Layer 10 of a small transformer language model trained on English Wikipedia (13 layers, counted from 0, width 128).
A neuron's activation on a vector x is SiLU(gate . x) times (in . x), where the dot is the dot product.

Input weights of the MLP neurons that the questions are about. A number n stands for (n - 128) times 0.0047.
n63 gate: 81, 180, 124, 122, 145, 173, 111, 169, 205, 144, 142, 162, 119, 216, 174, 137, 116, 135, 151, 140, 142, 83, 92, 151, 85, 75, 135, 77, 147, 101, 159, 122, 170, 195, 170, 87, 147, 120, 154, 170, 80, 111, 119, 80, 131, 111, 161, 70, 105, 54, 155, 133, 145, 95, 140, 120, 123, 92, 103, 109, 107, 130, 78, 138, 93, 139, 110, 88, 128, 148, 122, 54, 182, 170, 139, 107, 136, 110, 141, 132, 116, 148, 159, 147, 81, 184, 134, 106, 169, 170, 170, 126, 153, 120, 85, 112, 122, 109, 96, 134, 84, 153, 154, 143, 110, 139, 110, 156, 138, 136, 107, 153, 108, 158, 137, 135, 61, 137, 121, 70, 131, 101, 124, 127, 130, 151, 163, 84
n147 gate: 86, 92, 83, 110, 177, 101, 131, 135, 84, 146, 137, 165, 151, 154, 114, 199, 148, 81, 134, 97, 175, 125, 72, 126, 131, 123, 175, 115, 187, 85, 134, 158, 116, 94, 156, 145, 115, 30, 177, 130, 138, 126, 107, 119, 133, 92, 90, 103, 158, 172, 173, 160, 127, 129, 181, 73, 139, 136, 123, 106, 125, 167, 176, 109, 171, 50, 67, 142, 90, 202, 142, 151, 106, 99, 105, 150, 141, 156, 114, 140, 155, 119, 153, 111, 51, 120, 135, 140, 128, 73, 124, 126, 129, 142, 191, 170, 76, 178, 138, 94, 202, 161, 214, 141, 186, 117, 84, 145, 154, 91, 113, 86, 160, 110, 176, 99, 99, 132, 80, 196, 58, 94, 149, 99, 116, 151, 113, 88
n159 gate: 42, 147, 130, 46, 103, 89, 187, 123, 129, 90, 166, 103, 166, 189, 174, 134, 68, 40, 139, 125, 79, 100, 90, 121, 82, 124, 111, 145, 117, 196, 90, 148, 109, 128, 142, 139, 123, 110, 68, 151, 147, 128, 174, 109, 145, 77, 165, 131, 156, 121, 148, 160, 190, 111, 110, 147, 68, 107, 146, 141, 148, 120, 103, 132, 113, 107, 81, 143, 142, 134, 155, 131, 193, 128, 153, 90, 108, 191, 127, 196, 67, 183, 114, 124, 114, 248, 133, 165, 156, 108, 112, 127, 163, 176, 126, 172, 130, 185, 95, 143, 181, 83, 153, 95, 143, 177, 117, 159, 88, 122, 132, 130, 148, 136, 125, 110, 133, 109, 125, 77, 165, 51, 99, 173, 143, 153, 141, 95
n239 gate: 164, 118, 79, 121, 150, 103, 124, 104, 117, 80, 124, 126, 148, 202, 150, 178, 113, 177, 154, 150, 166, 79, 111, 129, 119, 68, 86, 144, 151, 103, 185, 160, 173, 116, 57, 212, 132, 123, 184, 84, 124, 126, 150, 84, 182, 142, 101, 100, 182, 141, 165, 149, 121, 170, 96, 114, 145, 133, 133, 114, 51, 90, 140, 108, 131, 148, 105, 171, 125, 99, 131, 172, 133, 93, 147, 67, 127, 131, 108, 165, 186, 114, 97, 159, 172, 121, 105, 121, 82, 147, 111, 176, 73, 103, 108, 143, 29, 95, 144, 44, 96, 119, 118, 134, 191, 146, 151, 121, 78, 86, 116, 116, 104, 163, 127, 161, 92, 179, 86, 136, 116, 106, 86, 205, 78, 168, 84, 115
n268 gate: 109, 97, 63, 99, 168, 188, 131, 125, 111, 92, 124, 105, 126, 115, 138, 135, 120, 179, 98, 128, 104, 116, 135, 140, 141, 138, 99, 106, 152, 70, 102, 217, 103, 189, 139, 207, 91, 172, 151, 147, 175, 117, 153, 110, 123, 92, 172, 153, 97, 143, 164, 133, 101, 168, 101, 142, 100, 170, 90, 72, 136, 208, 125, 140, 110, 146, 146, 109, 104, 134, 78, 69, 127, 133, 100, 171, 66, 116, 134, 223, 85, 123, 67, 108, 106, 111, 145, 131, 109, 141, 122, 180, 129, 70, 101, 158, 146, 87, 208, 111, 171, 197, 139, 78, 101, 126, 78, 61, 194, 169, 105, 155, 109, 131, 125, 85, 120, 111, 96, 153, 136, 96, 147, 105, 159, 141, 115, 102
n270 gate: 195, 128, 134, 132, 197, 189, 126, 77, 146, 150, 102, 154, 222, 180, 98, 146, 86, 89, 118, 150, 143, 116, 59, 158, 106, 137, 101, 148, 93, 110, 182, 108, 148, 96, 157, 186, 57, 159, 74, 164, 139, 125, 140, 165, 110, 98, 70, 102, 123, 104, 158, 177, 91, 185, 118, 53, 137, 129, 121, 141, 114, 135, 189, 142, 210, 86, 91, 84, 127, 102, 165, 171, 177, 117, 93, 148, 126, 96, 100, 121, 77, 203, 88, 85, 159, 146, 109, 148, 113, 138, 79, 166, 133, 169, 131, 108, 124, 138, 130, 196, 88, 182, 127, 169, 164, 102, 75, 113, 97, 123, 90, 146, 158, 108, 185, 147, 159, 95, 167, 161, 100, 132, 132, 142, 198, 139, 107, 162
n272 gate: 104, 182, 185, 82, 133, 225, 94, 86, 142, 144, 142, 114, 184, 150, 169, 126, 163, 206, 159, 187, 164, 133, 139, 107, 161, 145, 111, 178, 126, 132, 170, 136, 180, 159, 168, 117, 160, 99, 110, 112, 128, 156, 60, 118, 75, 76, 109, 87, 189, 109, 132, 194, 200, 129, 140, 58, 119, 202, 223, 136, 167, 161, 134, 186, 176, 122, 118, 201, 157, 136, 176, 173, 111, 147, 120, 172, 82, 173, 137, 119, 211, 111, 130, 158, 143, 144, 92, 115, 170, 177, 175, 97, 103, 166, 142, 112, 185, 193, 119, 125, 146, 131, 119, 78, 134, 129, 149, 120, 115, 152, 128, 90, 89, 103, 167, 163, 129, 178, 154, 107, 149, 140, 177, 163, 140, 145, 116, 103
n285 gate: 119, 110, 154, 146, 152, 118, 193, 127, 98, 84, 155, 93, 186, 146, 109, 141, 61, 147, 120, 167, 86, 85, 96, 146, 76, 135, 87, 191, 124, 153, 117, 115, 137, 128, 161, 57, 130, 159, 129, 191, 106, 123, 72, 145, 195, 60, 130, 112, 118, 111, 137, 122, 86, 86, 188, 144, 125, 145, 115, 135, 172, 128, 112, 153, 81, 181, 120, 99, 183, 145, 148, 166, 73, 125, 145, 117, 48, 160, 89, 99, 120, 135, 141, 51, 89, 141, 85, 112, 154, 129, 69, 111, 85, 106, 185, 103, 134, 181, 157, 123, 162, 185, 148, 162, 108, 149, 90, 65, 104, 162, 170, 157, 187, 118, 117, 197, 110, 54, 160, 148, 59, 91, 45, 122, 188, 99, 180, 97
n289 gate: 154, 86, 126, 113, 108, 142, 182, 106, 51, 178, 177, 102, 191, 135, 212, 107, 95, 149, 92, 89, 123, 142, 75, 189, 74, 109, 157, 95, 112, 176, 81, 180, 109, 125, 120, 97, 135, 103, 134, 146, 161, 104, 72, 182, 139, 128, 109, 100, 133, 80, 161, 149, 78, 98, 118, 81, 96, 124, 159, 50, 137, 142, 73, 118, 184, 120, 86, 112, 219, 170, 165, 112, 78, 135, 113, 95, 101, 118, 104, 141, 88, 96, 167, 138, 116, 66, 179, 89, 131, 176, 155, 194, 145, 96, 129, 109, 206, 113, 120, 123, 94, 127, 161, 150, 186, 120, 130, 153, 126, 139, 153, 201, 85, 137, 109, 142, 126, 15, 80, 148, 139, 134, 109, 86, 127, 139, 115, 91
n63 in: 137, 185, 216, 190, 127, 159, 146, 161, 156, 123, 147, 111, 108, 165, 114, 151, 119, 141, 145, 158, 164, 240, 114, 153, 94, 108, 128, 104, 97, 106, 142, 121, 92, 190, 147, 63, 165, 121, 117, 164, 77, 117, 112, 91, 81, 136, 123, 155, 109, 59, 196, 144, 146, 212, 121, 135, 111, 97, 152, 127, 98, 130, 160, 133, 88, 96, 69, 157, 67, 164, 61, 96, 118, 122, 106, 147, 140, 173, 144, 123, 78, 157, 149, 139, 77, 152, 110, 140, 104, 129, 111, 116, 198, 173, 101, 127, 180, 128, 154, 176, 123, 92, 170, 126, 117, 142, 190, 148, 134, 139, 154, 153, 122, 150, 136, 150, 94, 135, 182, 127, 153, 148, 112, 116, 116, 136, 112, 109
n147 in: 134, 80, 137, 203, 116, 99, 85, 176, 135, 97, 123, 118, 94, 201, 141, 91, 102, 116, 136, 90, 101, 152, 86, 112, 151, 98, 130, 141, 61, 114, 145, 244, 100, 150, 88, 113, 136, 193, 145, 127, 118, 127, 138, 205, 150, 90, 131, 116, 167, 171, 119, 135, 149, 145, 144, 125, 166, 85, 158, 133, 73, 190, 151, 97, 127, 135, 116, 126, 152, 149, 85, 138, 173, 122, 131, 186, 86, 37, 120, 113, 139, 148, 168, 129, 142, 103, 105, 118, 120, 127, 110, 130, 53, 126, 163, 170, 46, 122, 57, 85, 144, 172, 178, 19, 165, 137, 159, 136, 117, 100, 123, 145, 87, 137, 134, 137, 172, 214, 142, 122, 68, 150, 130, 172, 188, 133, 89, 142
n159 in: 31, 168, 92, 128, 70, 146, 162, 125, 178, 96, 68, 82, 24, 118, 202, 121, 56, 105, 180, 89, 63, 84, 165, 76, 91, 177, 102, 140, 106, 178, 161, 160, 135, 137, 172, 107, 125, 204, 70, 161, 151, 161, 186, 156, 67, 92, 187, 157, 99, 103, 143, 115, 112, 84, 107, 125, 102, 104, 96, 151, 120, 142, 142, 119, 120, 96, 62, 132, 125, 201, 171, 170, 130, 91, 89, 123, 110, 132, 116, 127, 66, 127, 95, 117, 161, 154, 158, 192, 84, 159, 150, 140, 174, 163, 126, 181, 137, 143, 124, 125, 181, 107, 102, 171, 131, 92, 108, 149, 86, 110, 144, 131, 186, 144, 158, 125, 170, 140, 95, 129, 183, 129, 128, 175, 194, 135, 126, 114
n239 in: 152, 70, 139, 138, 124, 114, 161, 129, 200, 120, 126, 147, 95, 80, 131, 102, 111, 118, 71, 112, 167, 158, 168, 98, 125, 157, 113, 141, 154, 141, 109, 147, 78, 110, 97, 137, 85, 96, 133, 109, 181, 107, 137, 130, 187, 162, 119, 130, 145, 139, 87, 151, 152, 152, 94, 21, 105, 142, 156, 100, 94, 156, 204, 83, 81, 107, 132, 81, 159, 176, 113, 126, 161, 99, 109, 141, 92, 213, 91, 98, 100, 137, 141, 109, 202, 168, 134, 148, 78, 117, 98, 137, 174, 122, 107, 89, 131, 93, 102, 151, 175, 134, 188, 168, 189, 105, 128, 91, 106, 146, 158, 134, 202, 162, 113, 94, 89, 136, 159, 164, 77, 169, 172, 195, 171, 238, 112, 154
n268 in: 146, 141, 191, 122, 97, 131, 146, 226, 52, 120, 58, 62, 93, 67, 135, 118, 122, 102, 135, 47, 114, 90, 146, 128, 111, 137, 146, 149, 128, 88, 99, 179, 109, 142, 121, 181, 76, 121, 101, 127, 154, 115, 85, 193, 54, 103, 176, 129, 138, 167, 185, 111, 217, 140, 122, 170, 127, 121, 135, 122, 148, 164, 126, 133, 155, 153, 172, 151, 164, 97, 141, 72, 101, 118, 142, 119, 213, 148, 98, 180, 138, 162, 106, 173, 130, 147, 75, 76, 95, 135, 110, 115, 124, 121, 146, 129, 184, 180, 140, 77, 134, 128, 94, 164, 145, 106, 115, 155, 136, 74, 128, 126, 83, 124, 184, 136, 221, 99, 114, 148, 82, 147, 89, 114, 107, 73, 40, 83
n270 in: 102, 134, 114, 158, 107, 39, 77, 102, 102, 163, 72, 168, 106, 81, 105, 134, 224, 70, 243, 116, 172, 112, 44, 60, 121, 108, 189, 148, 94, 216, 158, 161, 88, 141, 123, 147, 126, 136, 120, 162, 123, 135, 102, 149, 156, 128, 154, 61, 146, 195, 123, 138, 174, 149, 122, 123, 106, 144, 101, 167, 196, 107, 140, 176, 169, 26, 143, 122, 92, 238, 98, 189, 150, 112, 142, 81, 127, 163, 95, 175, 128, 143, 52, 128, 70, 142, 136, 166, 129, 133, 102, 130, 112, 109, 90, 75, 147, 134, 134, 122, 132, 138, 116, 101, 109, 80, 176, 89, 157, 87, 122, 84, 133, 123, 100, 115, 204, 148, 98, 132, 169, 123, 121, 141, 102, 147, 55, 142
n272 in: 90, 97, 107, 135, 90, 186, 149, 178, 177, 90, 165, 136, 124, 138, 119, 122, 187, 108, 134, 138, 179, 184, 184, 51, 186, 110, 145, 116, 126, 83, 194, 181, 112, 148, 93, 114, 206, 106, 84, 117, 40, 146, 76, 147, 167, 111, 78, 202, 169, 155, 99, 155, 153, 95, 124, 97, 94, 170, 147, 140, 159, 196, 140, 151, 142, 148, 82, 160, 190, 141, 157, 128, 101, 118, 144, 126, 65, 149, 158, 89, 163, 91, 118, 97, 78, 157, 151, 156, 91, 167, 118, 125, 136, 142, 118, 85, 187, 127, 115, 145, 155, 86, 95, 191, 73, 116, 120, 183, 93, 102, 113, 100, 141, 88, 153, 161, 101, 121, 151, 140, 140, 130, 160, 149, 165, 188, 125, 81
n285 in: 175, 126, 183, 135, 168, 126, 106, 168, 145, 149, 105, 51, 149, 127, 164, 146, 75, 152, 116, 163, 132, 118, 130, 104, 100, 75, 227, 168, 115, 98, 87, 155, 175, 100, 176, 103, 185, 135, 156, 151, 146, 58, 152, 159, 125, 144, 83, 47, 170, 136, 140, 58, 111, 118, 129, 111, 99, 86, 124, 104, 144, 108, 100, 192, 147, 134, 66, 113, 150, 188, 49, 229, 50, 54, 184, 135, 180, 120, 103, 167, 150, 101, 95, 142, 113, 129, 74, 60, 49, 154, 134, 117, 148, 120, 82, 163, 126, 67, 104, 168, 87, 138, 116, 125, 133, 87, 128, 88, 102, 136, 109, 195, 129, 136, 108, 125, 112, 171, 90, 104, 172, 85, 143, 92, 174, 174, 152, 127
n289 in: 35, 196, 90, 90, 139, 127, 151, 123, 141, 149, 120, 129, 118, 158, 165, 103, 127, 210, 153, 172, 155, 77, 143, 103, 90, 83, 94, 58, 148, 66, 168, 155, 156, 151, 164, 91, 74, 185, 146, 157, 99, 139, 130, 116, 121, 142, 93, 155, 115, 214, 168, 86, 133, 88, 74, 90, 144, 155, 114, 140, 95, 39, 94, 175, 176, 76, 89, 99, 91, 89, 88, 144, 171, 93, 89, 76, 122, 162, 46, 95, 128, 133, 162, 103, 158, 177, 167, 172, 154, 94, 63, 52, 150, 133, 121, 170, 88, 130, 107, 144, 141, 124, 129, 72, 181, 119, 118, 159, 108, 125, 136, 111, 42, 123, 85, 87, 133, 103, 173, 81, 123, 63, 127, 100, 88, 139, 183, 214

Each question shows a token from some text and the vector x that enters the MLP there. A number n stands for (n - 128) times 0.045.

" died": 159, 101, 128, 108, 115, 124, 160, 103, 120, 119, 112, 117, 70, 131, 173, 137, 154, 150, 120, 116, 129, 115, 112, 104, 55, 141, 133, 98, 126, 142, 116, 138, 126, 110, 106, 122, 101, 133, 139, 109, 107, 118, 138, 130, 125, 126, 118, 160, 136, 123, 121, 140, 145, 122, 93, 137, 119, 133, 127, 125, 125, 125, 149, 86, 103, 163, 159, 109, 125, 117, 97, 136, 139, 129, 115, 151, 113, 136, 96, 135, 122, 131, 126, 128, 95, 115, 135, 142, 125, 135, 142, 122, 106, 109, 100, 120, 97, 112, 119, 117, 104, 147, 101, 138, 116, 129, 172, 129, 135, 110, 148, 167, 101, 129, 133, 110, 96, 130, 112, 132, 137, 118, 133, 91, 133, 153, 114, 150
The two highest activations, in order: n239, n289

",": 123, 114, 132, 143, 112, 117, 117, 115, 148, 152, 111, 123, 49, 108, 134, 144, 159, 94, 112, 107, 130, 144, 138, 131, 128, 117, 145, 118, 142, 121, 189, 130, 138, 131, 131, 94, 154, 158, 127, 118, 101, 116, 134, 157, 127, 164, 131, 118, 129, 109, 129, 137, 143, 121, 124, 142, 123, 130, 119, 123, 124, 113, 146, 140, 113, 118, 98, 129, 125, 131, 116, 118, 130, 102, 120, 117, 126, 108, 133, 112, 85, 141, 106, 147, 122, 117, 150, 148, 118, 98, 146, 132, 131, 138, 112, 112, 111, 123, 129, 127, 94, 117, 132, 121, 98, 87, 137, 128, 154, 114, 133, 126, 136, 129, 111, 157, 122, 123, 122, 119, 127, 135, 141, 130, 140, 157, 116, 120
The neuron with the highest activation: n63

" S": 135, 132, 144, 132, 150, 149, 106, 103, 143, 130, 128, 39, 106, 95, 124, 153, 137, 124, 137, 167, 110, 186, 130, 115, 150, 126, 116, 131, 136, 138, 163, 114, 110, 106, 142, 121, 105, 141, 117, 138, 114, 140, 115, 133, 104, 128, 130, 114, 172, 144, 144, 114, 186, 137, 138, 153, 121, 132, 143, 120, 126, 115, 118, 117, 108, 115, 127, 143, 122, 143, 112, 127, 120, 106, 135, 137, 134, 159, 109, 180, 157, 76, 97, 138, 126, 121, 130, 117, 131, 113, 119, 175, 127, 186, 101, 131, 115, 139, 104, 138, 119, 154, 129, 120, 116, 113, 126, 124, 137, 110, 152, 121, 124, 124, 144, 119, 138, 142, 120, 139, 129, 138, 140, 132, 146, 141, 138, 145
Which neuron fires most, and how strongly? n272, at about 2.3

"'": 121, 121, 133, 147, 135, 147, 123, 110, 134, 117, 124, 140, 92, 154, 120, 126, 165, 68, 144, 135, 97, 136, 138, 140, 116, 94, 119, 102, 106, 101, 114, 123, 110, 140, 124, 122, 115, 133, 139, 122, 188, 111, 135, 141, 72, 100, 112, 122, 97, 129, 134, 135, 117, 120, 139, 104, 108, 90, 127, 115, 133, 127, 144, 130, 108, 134, 124, 152, 92, 106, 116, 148, 134, 138, 97, 120, 159, 137, 101, 134, 123, 112, 161, 131, 140, 142, 152, 115, 138, 98, 83, 127, 121, 159, 122, 133, 136, 120, 113, 121, 73, 121, 99, 111, 100, 87, 112, 140, 142, 141, 157, 140, 100, 121, 89, 136, 128, 122, 145, 118, 151, 161, 111, 123, 157, 100, 134, 103
The neuron with the highest activation: n63

".": 152, 140, 89, 119, 115, 136, 95, 141, 121, 131, 132, 124, 64, 134, 145, 145, 129, 131, 117, 115, 97, 138, 137, 93, 132, 130, 123, 114, 82, 143, 135, 119, 144, 115, 111, 110, 111, 125, 99, 116, 137, 127, 166, 141, 118, 132, 121, 127, 100, 147, 132, 125, 126, 136, 139, 92, 109, 140, 131, 125, 130, 89, 137, 115, 119, 123, 133, 143, 157, 126, 129, 145, 89, 150, 136, 158, 126, 146, 106, 135, 123, 93, 140, 119, 117, 69, 133, 103, 151, 149, 147, 153, 98, 142, 134, 113, 155, 109, 143, 125, 152, 114, 123, 103, 168, 140, 130, 137, 129, 134, 150, 148, 116, 126, 121, 131, 145, 144, 104, 144, 150, 99, 141, 125, 160, 123, 128, 147
The neuron with the highest activation: n63

" to": 133, 151, 141, 132, 128, 146, 132, 130, 122, 122, 154, 129, 33, 138, 117, 142, 134, 126, 124, 115, 140, 117, 101, 120, 121, 112, 124, 157, 136, 127, 136, 118, 121, 113, 117, 135, 126, 141, 138, 134, 135, 105, 120, 128, 121, 120, 148, 122, 165, 135, 142, 128, 116, 126, 133, 120, 121, 110, 134, 116, 117, 105, 141, 133, 125, 130, 116, 125, 132, 132, 133, 142, 142, 133, 142, 122, 134, 142, 112, 111, 138, 153, 134, 126, 134, 126, 129, 117, 133, 129, 105, 122, 121, 123, 120, 141, 136, 146, 111, 119, 149, 117, 129, 118, 124, 146, 142, 126, 142, 133, 132, 148, 121, 123, 111, 100, 133, 122, 130, 167, 141, 124, 118, 132, 122, 161, 103, 158
The two highest activations, in order: n239, n147

"q": 96, 135, 158, 130, 139, 120, 115, 140, 158, 140, 151, 122, 96, 146, 110, 127, 109, 163, 120, 144, 136, 166, 125, 147, 116, 153, 140, 124, 136, 141, 133, 121, 112, 99, 137, 109, 131, 137, 137, 135, 123, 83, 138, 136, 133, 123, 156, 159, 143, 170, 95, 116, 109, 147, 114, 117, 125, 113, 134, 143, 111, 135, 131, 153, 118, 133, 160, 146, 144, 115, 106, 123, 115, 118, 146, 96, 144, 153, 130, 196, 132, 101, 121, 106, 127, 99, 140, 115, 124, 96, 125, 118, 126, 154, 137, 139, 156, 117, 125, 141, 130, 109, 142, 97, 167, 132, 137, 114, 129, 144, 129, 130, 120, 126, 110, 90, 113, 139, 151, 164, 115, 136, 123, 132, 118, 124, 151, 167
The neuron with the highest activation: n272

" Y": 106, 108, 170, 134, 123, 131, 111, 129, 101, 135, 101, 90, 106, 107, 133, 152, 141, 143, 124, 137, 108, 202, 102, 125, 139, 106, 148, 120, 131, 153, 144, 108, 135, 110, 128, 125, 152, 117, 100, 139, 141, 129, 128, 139, 115, 120, 115, 155, 150, 110, 162, 177, 120, 177, 135, 112, 96, 116, 137, 135, 97, 143, 150, 115, 130, 144, 116, 122, 129, 137, 113, 120, 124, 113, 132, 120, 129, 143, 138, 144, 130, 109, 103, 129, 175, 80, 124, 138, 133, 112, 167, 104, 138, 148, 145, 137, 150, 147, 133, 120, 91, 125, 128, 113, 121, 86, 147, 133, 100, 113, 133, 136, 144, 136, 122, 131, 140, 146, 168, 112, 131, 123, 122, 144, 136, 121, 149, 149
The two highest activations, in order: n272, n270

"w": 114, 132, 156, 175, 158, 133, 126, 119, 142, 165, 94, 101, 152, 158, 131, 100, 119, 124, 132, 128, 88, 145, 117, 128, 133, 106, 144, 99, 125, 130, 152, 97, 96, 130, 143, 135, 131, 114, 102, 155, 144, 128, 96, 110, 105, 95, 124, 143, 154, 156, 108, 105, 133, 132, 140, 99, 140, 125, 126, 105, 116, 147, 158, 107, 127, 108, 112, 107, 98, 150, 96, 133, 152, 116, 160, 159, 127, 144, 119, 156, 142, 107, 130, 98, 125, 87, 103, 137, 95, 106, 104, 76, 110, 157, 123, 133, 119, 124, 102, 137, 139, 142, 95, 114, 143, 127, 160, 114, 140, 116, 140, 118, 143, 145, 127, 123, 146, 124, 135, 153, 109, 154, 98, 150, 111, 76, 137, 119
The neuron with the highest activation: n147

")": 103, 121, 111, 111, 157, 99, 114, 135, 135, 135, 138, 111, 68, 141, 104, 143, 140, 133, 104, 129, 149, 139, 138, 127, 138, 102, 76, 104, 147, 111, 127, 135, 118, 135, 146, 101, 124, 123, 131, 109, 137, 118, 158, 141, 142, 123, 153, 143, 124, 114, 108, 118, 165, 129, 109, 76, 131, 121, 114, 143, 107, 122, 116, 122, 130, 127, 107, 159, 123, 101, 114, 118, 160, 112, 123, 105, 157, 112, 93, 137, 101, 125, 98, 113, 125, 125, 128, 102, 112, 91, 132, 121, 126, 168, 132, 135, 103, 115, 123, 135, 107, 122, 107, 127, 153, 126, 171, 159, 105, 179, 111, 124, 106, 135, 120, 120, 113, 154, 138, 101, 144, 150, 131, 139, 132, 104, 127, 122
The neuron with the highest activation: n239

" of": 119, 140, 134, 92, 128, 136, 143, 121, 134, 125, 144, 135, 42, 143, 88, 153, 135, 111, 163, 103, 155, 123, 117, 110, 147, 112, 139, 130, 137, 108, 139, 119, 132, 154, 135, 124, 135, 124, 140, 124, 134, 125, 113, 136, 122, 122, 149, 129, 154, 117, 132, 133, 110, 113, 119, 125, 147, 114, 130, 108, 132, 120, 124, 123, 105, 127, 119, 128, 125, 150, 134, 129, 125, 119, 136, 103, 140, 126, 105, 122, 119, 124, 126, 119, 134, 110, 128, 120, 132, 134, 99, 134, 136, 143, 136, 147, 149, 138, 96, 126, 146, 123, 152, 125, 115, 124, 138, 131, 169, 112, 144, 151, 111, 149, 113, 97, 143, 106, 124, 152, 163, 131, 112, 131, 124, 161, 101, 120
The neuron with the highest activation: n63

" N": 149, 107, 146, 128, 117, 138, 130, 136, 88, 122, 137, 94, 108, 127, 142, 162, 101, 126, 124, 139, 120, 179, 162, 109, 182, 161, 97, 146, 140, 144, 186, 119, 114, 118, 141, 149, 119, 115, 121, 126, 116, 141, 131, 145, 146, 132, 131, 151, 154, 132, 162, 117, 142, 152, 103, 119, 121, 108, 116, 108, 145, 167, 118, 136, 147, 145, 130, 75, 145, 104, 126, 118, 122, 118, 147, 151, 160, 121, 146, 109, 113, 105, 145, 123, 158, 139, 72, 121, 139, 125, 145, 116, 135, 135, 117, 112, 138, 122, 120, 133, 159, 143, 137, 109, 138, 111, 135, 131, 155, 122, 128, 81, 135, 151, 108, 146, 155, 123, 155, 143, 134, 120, 145, 104, 160, 133, 134, 157
The two highest activations, in order: n272, n268

"i": 109, 123, 115, 123, 89, 138, 137, 150, 120, 119, 115, 103, 136, 117, 120, 139, 108, 133, 157, 110, 144, 119, 127, 139, 178, 127, 148, 128, 129, 149, 122, 116, 137, 126, 143, 91, 108, 135, 122, 131, 143, 114, 146, 146, 121, 122, 119, 91, 125, 155, 135, 96, 85, 153, 113, 162, 127, 115, 128, 126, 113, 118, 116, 156, 106, 109, 115, 116, 130, 106, 124, 144, 147, 194, 92, 86, 131, 74, 152, 94, 113, 109, 86, 141, 154, 142, 74, 134, 125, 187, 134, 127, 86, 130, 126, 116, 131, 113, 156, 126, 95, 143, 100, 114, 112, 136, 154, 111, 144, 119, 132, 130, 92, 129, 169, 83, 123, 137, 121, 104, 132, 159, 156, 100, 93, 121, 141, 128
The neuron with the highest activation: n272

"ase": 125, 144, 101, 98, 149, 142, 119, 137, 118, 88, 128, 127, 81, 110, 157, 129, 108, 90, 113, 145, 157, 123, 128, 130, 143, 137, 115, 121, 128, 171, 130, 141, 163, 133, 164, 120, 111, 129, 125, 127, 101, 87, 134, 112, 104, 176, 132, 129, 121, 155, 145, 126, 118, 173, 138, 170, 116, 93, 130, 111, 148, 148, 112, 103, 120, 139, 143, 98, 127, 125, 140, 167, 115, 141, 129, 134, 136, 132, 137, 125, 117, 105, 137, 158, 156, 113, 128, 147, 135, 107, 124, 141, 111, 130, 143, 110, 133, 122, 129, 132, 137, 124, 105, 118, 125, 109, 142, 106, 135, 116, 115, 139, 105, 137, 96, 110, 124, 132, 129, 93, 137, 111, 126, 122, 113, 149, 135, 157
The two highest activations, in order: n272, n147

"eth": 149, 144, 135, 119, 160, 109, 128, 128, 136, 150, 119, 108, 120, 146, 136, 128, 140, 105, 125, 152, 133, 124, 127, 146, 147, 124, 146, 150, 91, 153, 109, 126, 135, 182, 132, 135, 112, 162, 114, 127, 116, 109, 150, 121, 123, 167, 125, 134, 121, 119, 98, 129, 115, 163, 114, 128, 115, 162, 111, 142, 157, 158, 135, 127, 129, 127, 166, 136, 112, 130, 140, 158, 108, 111, 143, 115, 160, 173, 88, 115, 122, 94, 104, 156, 123, 139, 67, 130, 116, 106, 129, 152, 115, 119, 124, 150, 132, 112, 94, 110, 165, 147, 147, 159, 178, 113, 151, 116, 160, 134, 86, 132, 133, 129, 85, 124, 133, 144, 106, 177, 72, 116, 119, 134, 100, 125, 133, 112
Which neuron fires most, and how strongly? n239, at about 4.4

" st": 148, 109, 150, 126, 100, 102, 126, 141, 116, 149, 132, 96, 136, 133, 158, 165, 159, 94, 100, 128, 121, 124, 139, 100, 84, 91, 101, 107, 130, 183, 120, 135, 126, 118, 124, 141, 138, 137, 106, 128, 127, 133, 129, 148, 145, 133, 145, 137, 194, 126, 131, 126, 157, 162, 112, 153, 141, 146, 105, 113, 162, 100, 153, 88, 118, 113, 145, 111, 119, 161, 106, 137, 122, 154, 112, 111, 161, 97, 165, 126, 128, 105, 121, 134, 132, 100, 131, 158, 127, 120, 102, 115, 147, 118, 135, 128, 106, 170, 144, 135, 124, 143, 138, 101, 137, 105, 173, 92, 155, 120, 126, 120, 112, 141, 151, 114, 170, 121, 110, 97, 136, 122, 120, 154, 114, 106, 136, 141
The neuron with the highest activation: n272

"D": 133, 159, 190, 131, 176, 99, 131, 127, 170, 131, 128, 94, 118, 156, 140, 140, 158, 132, 116, 151, 101, 180, 115, 102, 132, 122, 152, 128, 141, 142, 93, 156, 108, 140, 120, 138, 145, 119, 95, 91, 139, 140, 148, 140, 158, 156, 125, 119, 157, 121, 130, 154, 144, 135, 126, 124, 121, 147, 130, 136, 153, 139, 152, 135, 88, 106, 120, 146, 131, 111, 125, 125, 149, 111, 129, 116, 130, 114, 132, 128, 165, 130, 119, 125, 123, 118, 138, 161, 138, 125, 82, 129, 120, 158, 100, 137, 131, 139, 135, 133, 135, 142, 69, 114, 148, 130, 89, 125, 121, 144, 147, 97, 113, 136, 135, 115, 135, 127, 122, 141, 131, 179, 145, 128, 124, 99, 124, 169
The neuron with the highest activation: n272

" in": 128, 131, 160, 141, 106, 139, 119, 105, 127, 114, 141, 106, 59, 139, 122, 137, 136, 108, 143, 124, 146, 120, 115, 115, 102, 131, 107, 149, 148, 101, 141, 119, 112, 147, 116, 149, 138, 153, 105, 134, 138, 99, 107, 138, 111, 121, 174, 117, 154, 125, 146, 146, 115, 113, 118, 114, 119, 106, 133, 105, 117, 100, 133, 128, 127, 121, 90, 120, 136, 117, 142, 148, 131, 126, 142, 140, 144, 140, 134, 144, 158, 156, 116, 121, 106, 100, 136, 125, 126, 133, 117, 137, 129, 120, 112, 143, 111, 134, 111, 132, 131, 144, 154, 142, 137, 149, 129, 131, 142, 132, 143, 161, 116, 136, 115, 91, 116, 142, 133, 161, 149, 114, 131, 128, 128, 143, 92, 156
Which three neurons fire most, strongest first? n239, n159, n147

" a": 119, 137, 156, 112, 124, 139, 101, 126, 110, 126, 135, 89, 99, 122, 95, 129, 137, 96, 106, 100, 147, 119, 127, 128, 137, 49, 127, 107, 115, 144, 135, 152, 150, 125, 130, 152, 125, 130, 121, 133, 107, 93, 130, 126, 124, 159, 118, 144, 140, 120, 149, 133, 138, 120, 141, 124, 156, 143, 98, 121, 105, 134, 121, 141, 126, 142, 128, 109, 125, 127, 155, 110, 129, 133, 127, 142, 129, 128, 114, 163, 177, 128, 136, 104, 112, 115, 149, 106, 115, 149, 106, 152, 131, 118, 129, 124, 122, 154, 140, 118, 125, 96, 120, 111, 139, 113, 164, 107, 121, 101, 203, 137, 135, 131, 135, 136, 135, 90, 130, 150, 159, 142, 153, 113, 98, 94, 117, 120
Which neuron fires most, and how strongly? n159, at about 0.45